Layer 8 of a small transformer language model trained on English Wikipedia (13 layers, counted from 0, width 96).
A neuron's activation on a vector x is SiLU(gate . x) times (in . x), where the dot is the dot product.
The model reads these tokens: " 1932" "," " she" " was" " sold" " for" " £" "6" "," "250" " to" " Sha" "ft" "es" "bury" " Home" "s" "." " She" " was" " first" " to" "we" "d" " to" " Green" "hi" "the"

The vector x that enters this layer's MLP at each token. A number n stands for (n - 500) times 0.0049.
0 " 1932": 495 588 444 437 688 428 534 579 603 412 576 485 533 562 550 496 556 387 471 599 349 571 597 482 522 454 429 498 533 539 381 590 26 320 695 638 487 548 404 583 529 545 568 566 532 459 506 510 557 470 614 535 498 517 492 510 437 479 516 525 608 514 146 578 453 547 468 560 575 557 606 488 455 530 537 507 460 447 451 609 290 487 553 560 545 365 520 229 439 565 494 634 500 520 445 509
1 ",": 414 530 431 401 644 453 686 533 523 431 507 479 580 543 457 562 564 422 475 534 397 480 527 482 562 512 391 478 518 485 411 581 198 444 613 686 524 549 527 616 614 591 474 514 565 384 582 446 559 529 636 577 507 495 526 588 501 502 497 597 426 439 145 420 449 475 451 609 658 569 682 478 522 423 466 508 496 469 449 605 391 553 642 628 504 294 412 343 499 608 320 513 516 493 488 482
2 " she": 436 665 623 555 597 385 367 525 483 450 530 561 544 536 392 421 493 534 506 353 416 608 515 467 415 477 410 342 372 348 557 627 528 369 489 457 501 525 525 670 768 569 311 458 474 734 545 666 514 397 561 671 718 599 470 453 576 625 668 506 586 609 337 626 458 598 476 394 560 532 556 469 395 422 426 604 445 447 624 574 322 529 473 559 456 217 475 352 459 579 288 589 592 600 415 389
3 " was": 462 418 450 440 678 541 557 454 534 410 550 437 522 706 545 532 456 493 564 521 361 541 501 488 565 555 384 523 648 433 569 641 394 606 452 456 485 564 496 619 407 460 369 543 502 599 459 596 503 432 536 545 642 575 425 471 627 520 497 553 608 555 145 431 518 540 571 609 619 731 520 399 418 605 536 453 576 393 437 463 433 511 403 655 522 312 335 396 414 543 451 428 559 477 539 391
4 " sold": 265 453 555 512 425 347 485 666 533 545 518 486 378 454 485 568 517 270 448 645 499 602 416 602 527 555 398 566 534 492 499 566 565 672 446 544 568 572 446 747 406 281 603 596 391 410 529 583 510 496 626 724 600 497 543 352 487 513 535 525 514 576 276 590 509 507 547 579 732 599 432 598 381 562 548 374 459 552 417 601 518 483 463 496 448 415 626 421 372 657 437 402 238 404 579 335
5 " for": 500 467 473 433 643 430 524 456 484 574 497 471 684 513 504 713 457 431 510 590 397 548 435 521 618 530 370 513 547 503 560 528 405 453 564 471 532 501 498 628 384 552 478 611 511 335 543 475 636 398 629 541 641 491 405 418 570 344 439 632 476 580 145 546 482 568 498 518 426 545 501 534 595 484 548 448 457 500 487 547 411 381 417 498 579 325 387 436 543 619 357 537 467 556 544 552
6 " £": 421 386 516 381 477 313 498 468 671 452 656 358 467 443 487 674 472 253 697 634 453 516 391 402 688 619 467 482 541 576 584 493 639 325 592 477 440 767 598 578 322 473 417 634 426 454 508 442 437 416 521 480 796 479 409 482 536 504 478 729 439 650 356 530 531 335 504 490 593 495 637 395 606 490 566 556 543 615 630 481 294 415 559 573 526 340 413 448 536 577 372 600 421 525 375 413
7 "6": 388 677 322 376 583 501 424 620 675 321 620 411 532 542 583 551 409 577 437 570 568 535 355 587 581 587 488 508 372 567 429 489 556 552 584 555 283 601 386 546 438 509 458 723 481 530 484 520 367 380 438 498 553 483 495 352 433 461 686 588 623 528 372 581 544 515 453 450 605 419 348 567 566 427 431 434 632 659 760 661 462 434 621 452 633 326 480 596 540 438 462 644 385 445 469 343
8 ",": 455 583 271 396 455 456 583 423 597 339 530 495 521 574 459 688 574 408 475 522 554 490 521 594 595 588 415 421 496 578 437 595 563 591 602 575 348 566 542 635 470 516 515 629 430 546 462 391 537 454 528 620 444 552 581 512 613 526 614 530 458 613 263 392 525 387 458 663 622 477 515 383 618 418 455 488 526 609 634 719 514 480 663 422 541 201 368 541 544 400 305 502 422 384 411 424
9 "250": 439 581 488 466 611 377 287 575 605 403 623 431 538 432 521 412 561 355 448 486 480 506 284 590 634 588 393 443 291 599 383 448 576 556 544 596 460 612 330 574 471 639 519 800 420 549 516 499 382 456 505 472 628 474 514 315 493 394 627 534 721 544 317 632 559 598 454 593 686 400 468 499 696 514 498 491 513 649 569 594 350 497 561 414 542 378 456 559 514 616 468 508 361 491 394 458
10 " to": 575 475 514 428 667 429 510 407 487 548 454 449 642 583 489 573 543 537 465 625 485 480 568 460 580 532 401 514 562 554 461 600 405 527 620 467 546 502 527 547 436 546 552 537 474 460 542 542 623 447 616 564 582 487 312 467 501 359 512 620 456 498 105 487 530 502 436 535 447 664 599 532 489 391 493 480 491 502 466 567 300 368 445 545 560 319 382 471 529 608 389 503 469 539 549 573
11 " Sha": 401 614 555 538 432 467 524 530 591 443 447 384 392 663 670 506 421 688 492 434 388 502 377 633 306 513 437 434 369 492 589 464 189 379 339 353 507 621 521 419 500 496 586 391 524 480 411 563 767 433 454 418 478 633 469 665 465 531 496 495 463 659 539 631 553 587 543 507 558 295 423 440 688 485 576 539 441 662 601 317 276 602 487 515 553 350 552 552 475 540 269 471 589 409 527 533
12 "ft": 366 543 447 504 477 518 768 662 623 368 586 546 451 508 451 572 587 546 464 705 440 623 456 588 465 423 374 463 430 509 551 400 362 582 446 348 468 493 530 661 482 342 532 545 382 410 370 669 755 462 335 417 547 433 607 514 478 540 546 622 572 573 374 547 597 307 459 579 396 517 516 367 530 459 421 310 561 444 780 515 439 505 504 525 659 315 553 703 428 597 469 529 537 399 480 504
13 "es": 459 699 507 426 442 472 602 631 461 405 414 566 448 581 536 563 576 724 374 685 325 543 547 610 491 493 478 380 424 413 488 392 363 478 499 416 486 521 506 468 591 367 512 399 528 647 447 538 838 403 514 594 467 514 675 350 413 460 561 512 508 561 348 775 481 518 489 419 603 473 542 507 594 476 475 538 475 451 702 470 563 501 514 495 491 394 489 584 351 479 334 510 639 295 448 516
14 "bury": 487 604 536 443 435 477 612 617 578 342 453 530 486 466 586 562 656 539 460 473 435 513 550 659 454 525 560 442 321 392 379 439 398 396 493 507 558 365 500 550 572 625 402 490 436 480 383 600 826 453 475 506 619 454 557 504 439 475 604 572 650 596 300 589 561 341 561 458 460 344 465 526 455 519 492 399 569 497 641 514 481 420 461 504 636 297 517 606 454 576 581 710 353 390 444 489
15 " Home": 546 669 592 529 550 455 576 786 560 496 551 400 409 415 475 522 445 591 519 467 566 476 471 486 566 648 514 443 470 375 469 419 506 487 393 618 603 510 597 467 435 584 518 585 335 434 512 699 737 466 369 578 712 431 345 564 355 430 526 672 581 687 325 419 549 558 647 467 359 381 605 436 576 513 480 550 467 530 517 446 405 431 343 471 583 294 518 495 354 599 530 501 377 489 337 412
16 "s": 443 636 510 476 494 529 721 637 487 415 377 454 439 542 570 610 600 530 537 581 464 481 514 545 604 548 593 442 466 420 478 266 477 558 468 643 483 528 459 436 503 429 545 564 441 469 437 573 726 415 491 577 599 446 552 479 315 437 531 666 604 612 191 661 494 527 636 474 440 476 489 488 498 442 486 498 561 459 602 480 635 464 480 435 523 512 516 544 319 512 474 580 570 288 397 407
17 ".": 455 580 539 336 700 417 679 576 448 376 503 407 651 545 426 634 562 415 445 407 469 548 495 444 381 450 407 492 538 502 438 539 426 485 578 552 547 553 587 645 610 569 599 415 546 462 664 445 506 428 595 569 625 451 506 513 477 441 512 662 340 555 173 414 472 448 449 533 721 380 618 627 496 410 479 570 524 422 378 434 387 440 614 598 485 479 574 442 508 559 425 659 497 548 507 507
18 " She": 424 641 603 600 639 341 376 522 365 449 516 558 534 562 425 439 510 504 540 356 543 518 466 500 364 503 323 362 413 386 602 558 618 420 456 423 473 499 582 627 744 587 488 468 475 695 490 556 592 413 570 632 797 561 324 478 570 592 750 436 563 576 326 576 482 615 425 413 566 500 557 456 458 500 390 585 469 488 672 567 328 500 478 597 481 235 476 383 483 632 348 605 561 482 345 422
19 " was": 415 445 463 429 628 533 565 495 572 401 535 423 505 697 538 535 400 508 567 475 433 537 468 496 475 584 379 514 681 423 589 717 454 671 451 418 497 514 516 589 448 454 394 588 522 595 440 589 473 451 552 509 708 539 450 479 665 564 541 505 583 596 193 378 556 479 600 546 667 698 490 375 410 593 485 450 610 343 374 511 455 490 419 675 544 320 348 417 384 529 455 464 550 463 554 369
20 " first": 430 471 417 384 546 590 662 573 457 367 515 544 536 434 648 337 569 584 551 624 255 489 406 385 511 503 440 412 425 555 589 626 461 747 596 526 569 535 359 571 537 541 319 547 476 516 521 818 462 458 470 570 697 598 612 431 464 490 572 474 601 681 340 637 479 496 538 555 591 580 396 430 581 594 440 495 306 423 425 697 498 567 351 394 568 292 486 297 473 637 364 453 374 474 448 343
21 " to": 470 607 599 426 492 401 444 494 545 590 422 534 542 700 456 389 581 536 664 735 655 414 585 264 499 587 457 471 543 470 497 733 382 638 512 327 522 449 543 496 411 524 538 502 635 588 550 686 526 392 577 561 552 491 236 392 529 378 551 560 511 427 229 459 537 434 616 482 436 691 524 547 495 331 509 555 481 471 464 569 280 503 602 496 414 486 427 374 572 547 429 510 436 394 625 460
22 "we": 596 405 415 570 404 541 357 468 449 481 485 689 379 539 518 545 655 590 433 421 665 563 491 572 444 628 389 371 484 455 357 733 518 445 400 483 575 451 563 529 563 468 584 635 513 474 410 706 657 578 502 530 664 498 491 398 511 325 561 652 829 581 439 496 500 306 325 404 621 202 456 439 543 266 539 478 573 433 629 542 236 600 416 402 444 435 621 441 582 447 521 484 531 462 570 437
23 "d": 324 588 493 472 521 402 374 519 433 446 512 471 446 576 524 624 486 570 406 684 433 585 487 559 513 533 413 508 570 429 460 688 505 446 396 359 642 516 467 463 517 452 531 560 596 501 454 347 681 511 554 539 549 477 579 457 420 382 564 703 625 558 206 500 528 388 662 472 523 550 590 442 570 528 536 445 556 528 500 648 659 581 455 521 630 443 587 501 336 562 395 342 418 373 638 289
24 " to": 534 578 553 433 528 422 509 443 504 569 440 440 616 671 458 487 542 582 555 698 626 460 592 379 530 580 456 509 573 523 483 671 428 582 511 347 552 477 555 492 454 553 600 524 517 567 538 649 548 414 606 554 528 518 229 437 482 351 587 581 480 455 145 486 547 480 566 503 424 655 540 517 470 306 471 554 471 503 475 549 275 413 524 540 490 367 374 461 621 557 406 490 451 444 579 498
25 " Green": 537 616 646 548 523 489 539 573 420 485 490 398 490 440 507 760 532 504 662 593 475 567 545 528 560 573 444 445 373 371 410 292 502 450 524 428 467 707 550 345 471 609 468 482 482 601 404 656 812 464 512 590 502 400 454 329 415 410 506 532 628 477 373 654 517 388 561 495 561 447 360 473 521 523 469 588 473 476 525 474 460 374 645 516 634 268 508 445 499 622 520 538 389 432 398 354
26 "hi": 644 640 360 428 452 447 605 453 514 602 509 563 411 571 493 505 280 711 338 457 627 597 362 435 251 488 582 353 346 392 446 601 523 496 460 460 437 522 483 453 614 512 638 627 455 413 453 534 707 528 399 387 639 506 658 494 481 474 468 650 621 603 420 496 612 455 333 308 673 441 536 387 511 435 442 494 478 614 493 590 367 482 590 484 799 327 507 511 577 574 376 505 492 561 519 561
27 "the": 711 500 590 437 466 635 580 604 488 421 485 582 502 508 483 541 486 643 393 618 449 704 437 629 571 534 514 367 396 394 400 530 473 494 404 522 419 520 492 490 712 532 560 563 394 427 532 650 721 745 530 408 381 528 648 461 483 406 516 531 663 421 335 386 419 443 503 477 489 280 423 566 517 278 398 433 449 653 549 457 270 522 554 297 648 439 510 501 402 588 481 551 450 542 602 439

Each question shows the input weights of one neuron of the MLP. A number n stands for (n - 500) times 0.001.

n124 gate: 380 675 628 588 597 359 523 442 482 597 483 398 406 402 397 453 453 351 644 324 463 602 474 680 364 463 662 589 520 592 513 586 656 543 405 426 308 641 477 195 425 514 229 439 467 514 494 672 440 419 436 634 356 390 513 589 494 456 376 656 506 393 569 428 600 661 490 490 442 263 356 527 579 562 562 749 287 520 276 449 607 581 422 561 441 432 573 623 622 613 648 513 424 514 497 535
n124 in: 558 457 728 667 592 264 539 665 658 480 454 512 399 470 594 460 661 345 369 399 583 450 615 478 360 457 444 372 509 509 345 503 540 482 428 576 331 557 394 707 444 547 422 469 345 541 353 761 594 380 506 570 384 445 542 484 527 426 549 479 556 381 420 711 658 509 552 470 466 475 455 519 456 408 506 251 509 564 509 611 479 515 509 429 437 485 539 479 447 506 653 422 607 732 574 441
On which token does it fire most, and how strongly? 25 " Green", at about 0.27

n32 gate: 386 482 603 548 346 401 586 621 341 362 315 521 531 462 432 321 389 511 540 295 451 536 615 500 450 538 466 762 569 593 628 500 390 337 572 450 288 599 470 341 814 547 541 567 350 289 446 461 392 507 430 517 391 396 503 471 449 507 699 674 439 653 588 503 424 582 531 693 586 415 589 550 403 582 425 644 672 346 561 518 524 577 446 436 457 754 576 605 741 607 551 586 323 288 271 453
n32 in: 390 458 541 409 350 333 686 552 446 542 485 549 454 518 556 431 545 500 480 462 419 442 561 375 476 393 398 635 615 391 548 524 351 319 479 543 272 576 459 467 631 568 476 603 377 353 488 632 534 437 638 530 567 363 426 378 442 557 646 643 624 825 500 526 530 757 473 509 656 349 579 424 482 517 509 557 518 533 608 488 465 359 491 451 553 521 556 622 527 577 368 491 333 291 455 532
On which token does it fire most? 16 "s"

n63 gate: 680 544 515 528 422 417 343 522 464 418 456 712 555 500 416 478 472 579 533 582 399 602 425 544 649 593 373 426 420 611 488 608 510 426 558 360 405 500 503 746 436 465 485 576 590 478 527 641 371 576 378 425 473 481 472 586 581 377 397 612 401 671 660 704 463 529 525 408 564 604 582 373 526 579 702 478 405 369 204 667 355 572 645 424 539 408 559 433 721 545 365 512 481 301 566 524
n63 in: 576 463 178 413 531 614 624 400 448 569 607 656 586 476 449 411 689 559 251 464 537 431 364 665 572 485 441 538 545 388 561 488 466 540 308 421 474 434 313 497 563 516 418 577 390 569 387 676 658 426 482 433 458 744 548 487 479 537 341 585 376 592 446 533 424 440 328 503 469 466 584 484 579 590 461 623 587 377 557 636 612 299 476 537 532 354 543 336 556 522 482 476 424 590 441 518
On which token does it fire most? 20 " first"

n159 gate: 617 356 704 450 625 309 437 493 321 515 395 448 627 641 479 317 519 594 567 450 362 415 562 549 490 640 401 444 522 689 576 607 377 475 503 488 467 591 420 481 392 223 456 577 337 249 645 625 437 484 506 484 269 599 431 513 485 606 557 637 417 577 542 248 608 716 532 616 441 645 497 506 582 447 456 275 578 478 493 648 552 545 466 523 454 645 475 494 506 507 478 494 401 390 609 607
n159 in: 428 454 593 404 427 503 549 630 670 426 474 390 519 282 368 536 415 616 513 420 384 383 503 427 667 467 436 708 623 555 526 571 300 344 613 434 445 638 449 590 493 449 529 507 149 503 424 352 509 576 543 595 574 631 471 446 731 556 457 454 418 441 537 506 366 490 572 490 560 328 439 563 446 359 638 678 690 349 628 493 722 454 554 643 395 583 500 583 234 604 539 487 551 337 586 459
On which token does it fire most? 26 "hi"

n151 gate: 582 586 393 633 435 442 613 383 587 442 241 455 606 512 588 420 400 476 615 523 500 614 338 485 575 406 526 512 404 645 556 424 533 430 457 534 457 434 583 431 380 509 372 375 624 575 631 420 605 387 482 682 287 424 625 344 491 408 377 319 443 521 538 583 477 651 553 567 506 449 661 485 379 400 514 539 523 450 512 313 457 574 460 440 585 738 550 423 539 313 529 462 488 527 678 514
n151 in: 441 583 570 392 661 413 579 485 597 528 405 554 595 488 619 408 695 371 358 451 512 503 388 569 560 373 512 549 503 433 462 424 518 588 416 438 475 480 678 569 600 583 468 362 571 630 540 575 447 365 491 571 369 527 439 379 529 497 453 291 586 399 403 387 441 467 482 494 327 662 613 656 506 595 689 569 488 524 641 479 743 470 370 566 454 569 524 422 380 585 354 547 429 521 482 785
On which token does it fire most? 22 "we"

n90 gate: 488 355 606 641 376 526 497 573 481 407 461 558 276 409 416 527 443 652 457 523 285 310 581 695 592 348 596 485 598 414 506 521 491 598 518 385 453 512 561 427 629 568 550 409 440 380 523 476 635 730 485 461 526 694 476 586 454 406 437 431 384 326 575 304 324 325 449 535 466 585 523 661 432 456 609 476 391 374 370 421 601 485 538 406 506 476 539 541 543 654 662 417 509 600 512 598
n90 in: 590 487 517 554 578 429 678 628 442 538 585 503 500 500 381 515 530 523 430 598 404 403 512 469 459 403 524 382 493 406 458 416 395 468 394 462 387 534 519 480 639 500 517 495 558 372 532 535 797 449 400 470 547 688 398 503 609 649 495 493 464 422 350 380 418 497 578 557 700 404 537 556 528 502 488 495 512 560 549 462 418 396 493 449 599 378 662 446 401 500 483 500 586 503 510 469
On which token does it fire most? 27 "the"

n108 gate: 512 434 430 695 524 564 330 548 352 408 494 467 463 520 309 417 456 662 633 367 452 437 388 443 678 494 535 482 479 591 582 509 407 577 602 474 398 555 520 452 470 714 415 497 527 448 497 545 344 458 447 568 439 586 485 494 311 461 429 429 549 589 699 636 473 706 337 591 682 674 662 392 360 564 448 640 401 479 454 353 486 625 589 503 448 674 429 417 488 394 483 483 386 443 587 568
n108 in: 570 450 269 690 529 549 472 489 356 493 581 460 566 549 332 421 477 527 620 546 534 383 581 569 457 419 591 393 472 521 625 410 415 599 374 615 505 572 520 532 575 473 619 416 419 503 419 558 422 429 343 453 469 484 534 503 449 629 382 422 505 469 463 683 531 604 356 626 545 484 600 373 583 577 477 540 395 547 392 379 417 579 475 619 443 556 453 378 415 479 389 464 589 460 655 495
Its three highest activations, in order, are on tokens 14 "bury", 23 "d", 7 "6"

n23 gate: 477 490 650 490 533 584 389 453 412 422 536 601 571 497 379 683 338 658 576 487 500 277 490 524 537 434 439 520 598 641 434 454 561 813 461 389 420 367 596 627 354 671 510 353 543 642 586 360 509 390 394 477 451 513 539 598 522 447 520 520 232 318 543 652 540 368 536 591 270 497 665 349 728 552 318 443 402 613 316 463 378 703 477 429 637 436 595 596 527 493 552 513 648 517 397 611
n23 in: 463 537 351 521 385 497 552 254 493 535 574 519 518 521 575 432 543 513 533 494 466 664 338 522 588 577 467 338 512 521 635 439 465 488 482 565 506 412 623 698 522 458 537 450 494 709 590 650 692 441 441 308 497 515 506 538 329 494 463 546 458 404 416 588 522 392 522 509 427 387 591 484 522 337 427 578 445 404 158 444 647 528 500 409 407 309 518 539 613 364 613 643 452 666 678 771
On which token does it fire most, and how strongly? 4 " sold", at about 0.16

n76 gate: 497 432 601 348 488 316 445 431 463 357 459 598 503 577 500 565 424 479 374 319 574 422 619 515 512 372 489 614 544 483 439 720 506 488 526 469 390 417 446 577 566 663 650 633 406 383 497 400 506 633 600 491 408 526 651 512 520 349 559 453 477 585 568 426 459 275 468 688 500 539 592 664 379 540 477 533 598 550 639 470 486 609 546 417 597 720 503 628 678 500 621 431 385 337 349 528
n76 in: 490 473 622 439 370 468 644 510 534 386 530 656 599 665 558 490 379 535 388 519 497 518 510 394 341 409 389 556 456 449 539 647 462 510 476 519 531 415 534 487 485 513 644 540 502 391 452 390 530 580 567 426 379 458 466 429 560 315 559 626 481 550 389 427 483 515 607 532 688 487 473 492 467 519 415 557 644 595 646 560 378 493 604 387 559 578 606 474 618 482 424 473 433 490 382 550
On which token does it fire most? 8 ","

n9 gate: 404 467 509 488 403 509 464 408 503 511 624 546 424 592 602 579 365 785 538 630 360 475 590 442 331 398 403 382 488 530 422 473 537 635 779 590 380 562 564 466 587 581 431 418 539 559 506 646 404 582 651 340 488 395 512 645 330 387 403 509 418 651 537 468 578 562 573 560 475 558 276 690 472 577 485 494 399 497 637 582 526 311 594 433 541 439 515 620 656 581 423 527 491 439 320 378
n9 in: 483 494 310 242 650 569 514 500 376 525 477 435 548 557 637 664 716 328 312 609 568 491 364 575 581 526 497 503 361 483 410 434 446 555 592 511 739 494 543 518 458 527 494 592 576 656 443 412 530 379 409 433 511 620 410 389 531 476 418 346 500 392 429 474 474 578 494 725 608 642 546 577 500 571 460 476 437 482 509 459 418 538 551 527 512 349 355 469 598 362 330 419 673 411 588 449
Its three highest activations, in order, are on tokens 20 " first", 7 "6", 8 ","

n79 gate: 524 604 551 530 350 705 266 447 523 503 527 559 506 607 568 430 551 463 407 530 457 416 532 383 491 421 656 721 260 467 732 581 605 533 598 555 516 470 379 423 593 516 563 439 576 500 474 586 517 629 543 412 542 303 380 404 679 439 461 283 491 555 455 497 566 285 479 551 438 402 405 639 716 530 488 472 425 509 378 515 421 586 503 469 582 635 587 476 491 316 399 470 676 503 390 663
n79 in: 300 334 479 365 295 398 545 419 348 374 463 546 598 405 585 460 539 447 424 512 325 568 509 444 568 421 506 400 738 512 473 392 370 479 545 459 663 443 603 627 581 519 584 531 512 478 674 540 540 442 506 396 625 783 431 500 441 488 591 458 600 494 517 479 691 675 280 521 544 438 461 599 393 696 398 586 500 423 667 478 656 491 325 407 449 481 394 485 525 434 575 602 453 441 583 368
On which two tokens does it fire most, strongest first? 25 " Green", 15 " Home"

n103 gate: 519 373 503 556 326 410 432 468 520 669 676 423 622 639 503 367 447 506 681 509 414 481 543 564 388 550 518 516 625 503 459 581 372 456 577 606 421 518 598 640 333 442 547 430 591 448 661 424 246 405 484 487 580 651 488 404 427 205 585 491 391 456 744 537 513 255 481 472 532 669 451 564 643 475 537 307 382 519 497 595 421 370 592 452 432 605 419 552 723 503 330 531 510 573 513 473
n103 in: 488 491 466 543 500 470 641 468 372 649 674 509 383 600 509 363 546 484 598 567 494 475 422 396 718 540 416 573 537 439 623 384 431 371 460 512 484 412 518 390 418 609 589 390 419 405 461 534 480 453 354 667 621 543 451 415 377 406 698 497 482 519 645 406 750 389 574 414 478 654 642 368 666 621 418 413 527 475 436 303 350 659 684 475 542 487 445 365 550 532 497 491 638 246 559 318
On which two tokens does it fire most, strongest first? 21 " to", 6 " £"

n171 gate: 573 636 651 669 664 542 464 403 317 474 469 431 326 560 635 379 485 578 403 533 370 425 554 641 604 705 476 607 585 412 387 524 563 417 479 515 429 464 601 488 465 589 585 562 389 424 429 590 471 522 531 442 464 629 482 742 449 556 583 497 625 374 391 620 427 516 414 549 453 646 545 441 294 437 427 329 591 528 303 683 369 609 395 541 248 562 607 467 509 371 536 618 672 481 416 595
n171 in: 435 506 532 535 339 753 465 455 666 363 568 626 359 483 431 518 497 527 353 552 652 512 434 400 642 476 629 448 459 488 335 336 548 420 515 511 385 312 595 299 524 653 550 599 485 521 489 503 528 473 369 503 573 550 477 488 643 482 491 556 526 527 356 564 532 309 518 582 594 392 486 683 805 601 378 655 448 446 531 512 543 649 457 482 448 563 668 537 563 564 500 328 472 407 446 554
On which token does it fire most, and how strongly? 22 "we", at about 0.29

n158 gate: 369 556 569 339 444 520 500 521 217 417 623 551 378 506 325 512 520 461 413 426 772 620 460 527 476 535 452 596 477 471 503 431 527 579 543 565 638 431 489 574 413 548 616 396 638 278 630 471 599 482 479 576 580 608 289 566 486 565 567 369 588 383 454 389 453 515 556 439 491 447 460 494 557 623 368 497 630 500 467 559 531 468 443 494 667 470 512 611 524 566 684 290 731 473 388 604
n158 in: 616 421 615 454 560 466 372 539 460 521 519 596 344 602 432 636 252 622 657 596 541 474 509 619 709 654 353 591 516 407 553 534 587 462 475 479 421 411 375 328 555 539 291 436 440 361 402 484 432 694 598 468 512 497 553 619 451 481 343 600 573 661 547 389 560 742 449 254 458 596 635 318 461 488 373 649 608 269 516 510 570 459 469 353 552 519 390 589 503 481 540 453 363 404 560 445
On which two tokens does it fire most, strongest first? 15 " Home", 0 " 1932"

n172 gate: 700 468 617 243 594 282 628 522 336 476 425 511 538 395 423 338 468 420 582 325 370 317 552 350 559 368 542 769 670 415 471 521 537 336 648 479 474 588 649 540 419 630 589 424 478 302 399 504 544 453 701 414 349 353 532 606 514 308 557 336 358 633 500 559 443 537 328 397 489 685 609 460 308 574 609 504 708 414 581 620 698 496 448 322 634 591 603 462 507 559 331 267 433 569 489 669
n172 in: 440 503 534 352 519 392 634 539 266 500 655 410 472 500 709 519 311 449 334 444 560 407 485 481 391 522 564 345 425 431 372 447 673 547 531 394 606 623 500 343 513 438 649 720 494 448 689 557 453 503 712 525 608 544 438 503 424 494 446 704 561 465 556 356 434 568 317 522 474 526 571 711 539 491 550 646 726 421 350 439 491 395 411 298 510 443 466 705 449 645 441 457 608 573 440 497
Its three highest activations, in order, are on tokens 17 ".", 10 " to", 12 "ft"

n85 gate: 509 428 558 524 469 393 549 389 483 515 213 399 542 409 442 375 351 509 551 521 475 446 557 519 637 463 551 513 562 645 348 639 636 714 482 461 601 354 418 446 417 651 272 525 497 691 654 437 474 336 531 668 277 497 445 503 443 475 450 543 542 456 520 306 540 328 516 641 417 538 406 696 529 476 681 418 601 481 436 494 506 632 345 721 448 481 534 591 377 621 479 601 419 481 644 449
n85 in: 508 580 527 535 489 535 571 450 570 415 412 455 593 444 559 459 418 422 524 551 528 531 524 475 696 475 401 531 375 552 462 527 503 522 543 642 434 484 614 469 607 534 362 647 519 581 399 633 518 281 464 555 511 470 383 469 452 591 552 702 511 437 405 409 653 438 585 600 259 611 377 578 582 417 627 458 379 577 370 359 529 638 332 475 395 414 478 455 347 601 624 465 560 380 641 526
Its three highest activations, in order, are on tokens 21 " to", 24 " to", 26 "hi"

n164 gate: 339 497 516 414 479 456 539 565 421 593 473 546 368 531 483 497 428 581 599 385 578 554 343 695 419 611 637 536 579 516 460 529 432 362 424 630 455 570 601 511 451 404 610 309 513 519 366 613 560 462 340 588 607 333 524 617 503 487 455 527 492 441 532 614 476 355 388 442 473 443 440 449 686 438 490 476 469 588 541 430 549 535 552 532 274 557 645 490 405 527 605 628 514 662 575 469
n164 in: 422 532 596 570 410 353 370 567 422 517 413 409 418 675 571 402 479 676 555 287 420 393 452 503 465 563 605 562 552 606 617 516 449 432 500 452 538 554 500 513 468 327 466 349 647 441 447 611 485 545 366 605 567 377 479 623 457 511 408 542 584 623 637 487 335 519 487 495 460 569 531 409 562 521 433 654 485 468 508 349 503 548 467 463 255 596 609 497 513 567 611 528 443 524 553 518
On which two tokens does it fire most, strongest first? 11 " Sha", 8 ","

n89 gate: 339 590 500 426 543 475 535 460 485 382 399 730 605 532 319 734 278 500 263 500 377 386 198 580 291 425 531 655 539 496 568 649 591 511 345 466 568 374 660 555 570 585 443 427 705 441 483 587 561 565 514 446 570 464 578 511 552 355 296 175 476 371 420 591 468 441 363 656 533 395 679 547 470 745 324 496 493 536 648 453 535 395 406 507 489 518 251 674 558 448 556 610 712 587 543 597
n89 in: 184 459 638 517 338 389 571 465 482 519 308 483 693 510 669 603 418 379 372 460 672 346 404 420 371 486 427 574 500 689 524 544 267 565 574 372 650 610 394 406 580 641 642 490 562 420 328 572 423 414 486 514 456 469 591 458 378 555 428 653 563 367 490 467 626 374 630 719 671 604 497 406 542 684 386 593 574 541 433 417 457 431 410 663 277 517 514 580 756 665 423 557 486 448 410 681
On which token does it fire most, and how strongly? 17 ".", at about 0.25

n168 gate: 560 473 524 337 442 497 369 420 439 469 331 448 526 512 514 546 542 552 454 473 354 556 272 475 574 518 438 453 497 398 638 616 663 515 503 425 111 574 576 384 488 562 410 592 542 531 436 570 509 787 418 494 621 609 416 457 474 290 461 506 567 364 579 662 470 364 421 637 302 564 503 494 481 441 515 674 521 539 456 473 582 674 565 359 553 497 437 600 638 413 628 518 494 417 406 634
n168 in: 458 615 503 491 524 447 364 586 319 390 638 567 587 562 410 434 727 552 408 658 576 396 338 332 677 485 372 457 366 438 610 476 418 634 297 443 569 529 500 278 414 447 500 473 398 466 346 681 697 670 437 527 556 530 568 512 512 539 629 503 552 356 461 570 664 469 404 589 503 621 629 427 478 561 444 400 583 614 466 430 346 569 497 555 640 382 449 418 470 426 571 527 587 485 615 558
Its three highest activations, in order, are on tokens 27 "the", 22 "we", 25 " Green"

n105 gate: 603 253 668 510 471 448 447 696 391 825 625 395 541 476 527 421 521 587 636 458 579 235 589 369 493 472 448 332 408 461 302 612 428 606 531 439 403 333 434 540 536 408 553 651 436 536 521 500 213 583 657 721 524 560 563 664 497 493 340 518 552 656 477 507 574 613 593 293 376 579 782 229 632 507 448 253 444 579 434 425 466 525 545 486 430 529 394 514 421 719 542 675 541 518 504 473
n105 in: 581 452 389 580 284 567 429 503 500 391 763 458 400 600 468 723 575 604 458 383 372 416 338 399 483 524 377 430 348 594 313 335 531 439 550 480 747 497 530 424 591 511 473 552 336 542 368 524 593 555 613 380 463 599 527 587 751 421 510 568 467 695 545 530 486 633 589 554 626 707 690 458 514 413 198 424 366 332 465 417 592 600 530 479 440 569 320 606 486 475 567 564 581 289 689 336
On which token does it fire most? 7 "6"

n123 gate: 493 578 596 434 470 460 606 616 532 585 332 619 415 198 560 534 490 527 680 438 629 442 464 521 633 520 611 541 613 556 577 497 503 720 572 526 472 444 559 412 627 341 553 588 497 414 536 189 317 354 624 607 457 443 768 346 513 371 500 366 426 590 519 510 573 466 278 563 435 527 595 534 486 503 464 625 441 625 500 297 523 557 510 480 271 609 487 422 571 466 761 718 465 242 517 523
n123 in: 575 440 380 529 480 361 891 598 486 559 292 470 494 416 608 483 444 443 696 565 307 227 522 338 399 678 352 249 578 572 589 484 517 641 587 491 469 565 577 413 635 408 500 684 721 422 452 507 413 497 603 592 587 411 343 446 561 417 398 536 522 546 485 529 513 341 503 526 470 353 703 487 480 410 536 433 367 424 660 523 356 616 590 678 514 533 480 442 537 466 536 591 346 356 527 449
On which token does it fire most? 16 "s"